Layer 7 of a small transformer language model trained on English Wikipedia (13 layers, counted from 0, width 64).
A neuron adds its activation times its output weights to the MLP's output. To switch it off is to set its activation to zero at one token and run the rest of the model.

Output weights of the MLP neurons that the questions are about. A number n stands for (n - 500) times 0.0011.
n5: 475 547 475 510 575 555 534 585 340 644 528 515 574 441 359 449 502 499 445 458 455 525 553 517 321 797 552 418 617 433 432 523 475 381 545 273 552 526 378 622 390 607 426 674 422 376 466 595 532 573 547 485 428 532 430 591 373 360 556 474 537 613 449 594
n38: 512 354 529 350 91 292 359 539 368 450 490 323 366 313 597 453 214 560 750 329 545 557 386 491 545 530 652 167 365 595 462 666 483 690 428 305 598 644 682 547 449 326 739 491 558 605 512 723 487 539 625 295 514 720 475 768 562 536 688 606 633 288 841 409
n47: 688 696 387 333 440 428 698 508 360 422 604 300 576 533 414 421 548 534 681 402 445 583 356 445 384 435 628 380 279 562 518 513 537 394 589 530 459 300 619 509 456 413 804 435 540 562 458 453 529 567 699 333 464 594 550 498 609 564 489 590 439 347 568 558
n94: 588 669 547 445 394 416 492 343 708 429 481 432 458 461 539 465 490 522 530 530 441 602 504 563 567 567 542 502 617 399 380 254 427 457 402 459 241 533 639 635 529 520 450 540 501 409 516 568 604 440 429 501 541 464 491 677 354 582 347 427 529 749 654 698
n132: 505 515 625 458 461 437 577 382 751 467 448 524 522 457 652 403 414 698 614 515 426 401 424 630 600 574 486 424 503 478 321 354 308 464 537 594 268 520 499 556 444 563 396 623 402 540 588 612 445 622 546 510 470 408 294 559 497 463 272 520 495 642 716 517
n135: 450 643 337 513 630 429 583 347 387 476 469 385 496 610 492 486 450 567 459 423 586 513 638 523 355 595 426 480 414 595 643 559 650 374 476 424 529 527 501 622 417 515 464 462 477 540 592 566 487 386 476 383 535 471 650 493 328 714 498 619 240 411 596 590
n138: 349 406 468 585 620 439 498 634 547 508 517 595 346 625 507 646 595 578 564 468 493 492 715 649 430 537 610 507 453 512 529 593 425 656 542 386 456 580 366 213 440 421 550 583 293 549 580 308 367 557 557 490 291 526 433 430 429 590 472 591 512 359 464 483
n145: 467 557 531 626 606 510 471 458 754 556 700 634 493 457 517 576 552 416 21 451 474 382 528 440 607 486 692 260 153 574 320 621 517 570 525 441 680 615 331 511 594 394 560 391 556 640 590 537 311 444 560 456 359 420 367 623 100 548 444 590 471 584 597 548
n189: 432 459 606 423 668 447 534 487 666 514 529 502 681 585 697 454 410 512 483 355 466 442 435 538 388 518 702 413 382 495 477 544 626 379 560 498 479 535 510 375 379 537 372 585 476 556 523 494 490 449 527 304 464 632 508 467 586 590 505 486 654 358 424 345
n232: 487 457 675 670 490 279 459 434 565 464 495 538 559 526 483 565 591 581 548 422 482 539 554 535 520 470 476 436 385 458 576 653 457 449 442 469 691 440 366 509 551 511 457 433 494 524 405 501 497 399 543 279 557 571 409 571 534 345 517 508 320 560 639 602
n240: 538 546 534 378 553 462 447 174 488 548 552 550 549 615 505 617 595 426 486 614 481 376 403 430 708 442 656 386 418 646 479 458 403 557 541 473 355 583 753 507 464 491 414 627 411 561 588 570 597 471 491 477 447 500 491 516 447 436 321 563 366 545 491 490
n249: 318 419 569 462 338 507 307 701 590 582 501 551 552 555 522 749 553 433 594 549 576 308 594 511 557 667 626 563 367 532 385 417 502 422 504 504 514 486 384 392 391 389 534 467 526 559 636 548 515 434 537 308 593 531 442 651 432 552 503 530 517 371 517 384
n252: 534 392 448 530 380 495 466 558 453 411 529 614 575 557 580 660 531 532 567 540 607 378 517 414 538 422 503 614 495 445 538 407 583 525 616 483 670 472 248 376 482 323 407 623 543 655 425 523 428 559 569 680 345 561 535 545 441 464 354 471 411 415 525 593

Each question names a token from some text and the token that comes next. It shows the activations a of the neurons there, in the order above. A number n stands for (n - 500) times 0.0052.

Then comes g, the gradient of the next token's log-probability with respect to the MLP's output, scaled to length 1. A neuron's effect is roughly proportional to its activation times (output weights . g). A number n stands for (n - 500) times 0.00092.

" the", then " oldest"
a: 473 471 475 470 476 469 571 478 489 523 512 485 479
g: 490 367 940 461 606 555 319 598 570 492 534 290 419 688 477 740 600 694 598 663 603 500 256 453 344 684 433 569 600 398 611 483 642 543 288 593 617 276 443 419 427 480 488 355 442 506 403 415 563 753 282 631 399 431 592 557 421 502 396 481 341 667 270 343
Switching off which neuron hurts the next token most? n38

"0", then "8"
a: 492 497 469 486 475 469 470 489 471 632 773 493 487
g: 164 639 496 510 529 477 615 587 543 339 357 500 546 478 170 704 480 413 496 392 567 316 677 454 425 688 564 424 344 430 383 361 244 536 731 651 538 412 553 557 859 427 445 540 340 740 525 600 484 441 757 544 391 563 312 352 522 656 402 593 527 521 700 469
Switching off which neuron hurts the next token most? n240

" above", then " sea"
a: 471 497 470 506 470 470 476 469 471 521 469 493 483
g: 461 440 454 436 338 395 407 470 545 231 155 618 413 716 461 921 474 662 553 434 427 556 448 590 553 395 571 448 651 577 850 535 391 622 237 508 455 501 543 681 436 284 521 668 409 469 529 641 562 508 460 723 394 321 569 313 541 347 493 430 500 712 518 530
Switching off which neuron hurts the next token most? n145

" the", then " trial"
a: 469 469 484 469 471 489 743 489 470 495 492 476 470
g: 598 377 184 610 629 663 392 321 499 510 144 700 558 429 417 536 410 366 622 487 414 599 718 485 531 343 507 558 393 516 453 149 629 389 487 707 410 766 475 626 673 541 412 427 567 347 628 536 523 507 312 331 531 814 510 490 581 515 528 444 367 625 691 492
Which neuron, switched off, raises the next token's probability most? n138

" ", then "ut"
a: 469 498 494 475 500 474 475 495 493 526 567 469 632
g: 400 716 707 613 396 460 536 554 453 345 432 413 502 297 540 575 478 372 681 649 330 570 482 471 373 194 413 716 458 460 600 478 494 309 469 333 271 299 539 776 491 371 553 364 514 446 553 417 727 364 422 562 615 564 595 581 492 740 401 609 815 785 518 351
Which neuron, switched off, raises the next token's probability most? n252

"th", then " process"
a: 544 482 491 469 478 571 469 495 492 505 478 470 485
g: 515 402 490 396 333 714 379 369 526 487 449 740 556 675 442 409 484 515 349 328 375 499 508 381 578 573 573 555 270 439 400 468 318 772 579 540 542 770 680 334 511 376 606 439 692 529 334 682 210 707 737 500 488 341 524 532 541 845 607 352 466 475 476 320
Which neuron, switched off, raises the next token's probability most? n135

" ", then "4"
a: 486 493 493 483 469 482 482 496 494 519 661 470 646
g: 492 382 361 459 647 388 371 550 495 348 403 485 728 402 349 503 656 651 474 645 604 483 481 176 550 591 414 747 491 367 233 327 846 715 575 579 602 498 654 502 749 432 545 452 501 312 639 555 668 579 260 675 374 465 484 328 435 316 507 634 590 474 400 408
Switching off which neuron hurts the next token most? n252

"D", then "ra"
a: 481 470 481 469 663 478 492 504 469 492 469 585 491
g: 510 230 215 627 504 607 521 638 472 543 375 647 346 161 641 545 441 502 474 372 570 656 504 306 612 698 506 612 571 152 371 493 392 559 533 643 516 654 708 586 552 441 473 677 468 242 555 471 368 604 451 515 278 412 547 636 615 420 730 289 627 507 466 645
Which neuron, switched off, raises the next token's probability most? n249

"6", then "."
a: 489 499 481 486 546 469 490 485 499 477 527 481 496
g: 393 338 511 428 352 563 405 513 439 142 218 337 576 339 592 557 523 542 754 302 500 619 588 655 770 558 406 505 453 659 408 301 453 412 512 437 553 510 418 509 677 732 562 331 444 559 438 269 621 477 594 697 569 363 573 469 577 424 606 501 913 615 427 511
Which two neurons, each switched off alone, lower its probability most, in order? n135, n145

"4", then ":"
a: 491 499 499 478 473 476 483 477 498 472 597 481 490
g: 456 423 660 474 342 449 566 398 246 381 536 730 752 478 597 481 449 528 475 558 552 570 557 448 424 692 419 612 732 579 592 572 301 100 609 744 624 404 384 404 392 613 585 491 354 666 558 703 334 510 427 323 438 334 608 464 278 626 357 553 659 255 571 603
Which neuron, switched off, raises the next token's probability most? n240

"The", then " Red"
a: 469 590 478 471 662 469 480 478 469 496 469 478 474
g: 841 439 501 709 427 313 666 568 443 276 685 536 195 203 718 521 597 408 394 355 476 593 344 529 428 357 592 407 593 309 393 530 606 381 369 664 479 509 602 536 568 504 624 410 835 521 535 468 560 631 463 423 539 304 349 624 581 262 612 450 470 558 665 555
Switching off which neuron hurts the next token most? n38

" the", then " Wall"
a: 478 486 484 505 471 494 652 469 480 593 469 470 528
g: 403 584 463 366 386 383 543 512 518 517 715 381 253 602 435 494 530 428 640 637 404 495 431 574 570 432 635 388 386 502 505 847 388 702 267 309 438 553 539 769 502 180 705 501 606 462 305 688 303 801 355 451 493 496 559 409 720 516 360 544 550 399 698 473
Switching off which neuron hurts the next token most? n138

" and", then " it"
a: 491 491 480 470 470 489 524 495 508 511 595 469 564
g: 388 444 399 662 262 350 612 375 639 559 888 573 657 758 654 526 861 431 548 607 543 374 646 404 619 546 504 518 573 462 611 507 326 406 507 358 397 581 437 491 400 572 220 462 538 395 486 234 500 336 439 651 280 411 454 430 595 542 476 681 380 701 367 451
Which two neurons, each switched off alone, lower its probability most, in order? n240, n252

"ed", then " in"
a: 469 496 488 660 517 497 472 480 489 470 469 470 493
g: 380 177 432 403 396 307 474 796 471 210 474 515 625 583 639 399 552 352 504 373 415 404 584 577 567 519 619 499 307 469 492 484 478 586 401 382 682 777 572 595 444 379 556 568 555 774 583 882 470 621 639 311 486 604 515 452 430 588 338 667 524 427 221 495
Which neuron, switched off, raises the next token's probability most? n94

" |", then " The"
a: 488 478 470 469 649 469 486 486 477 476 544 494 515
g: 439 445 619 713 358 356 536 605 504 572 617 456 366 554 871 462 580 305 744 491 456 223 380 394 640 617 567 348 533 523 480 383 296 471 420 220 332 617 621 328 677 577 612 686 488 435 434 564 661 728 408 361 281 647 631 318 552 534 334 637 534 518 412 528
Switching off which neuron hurts the next token most? n132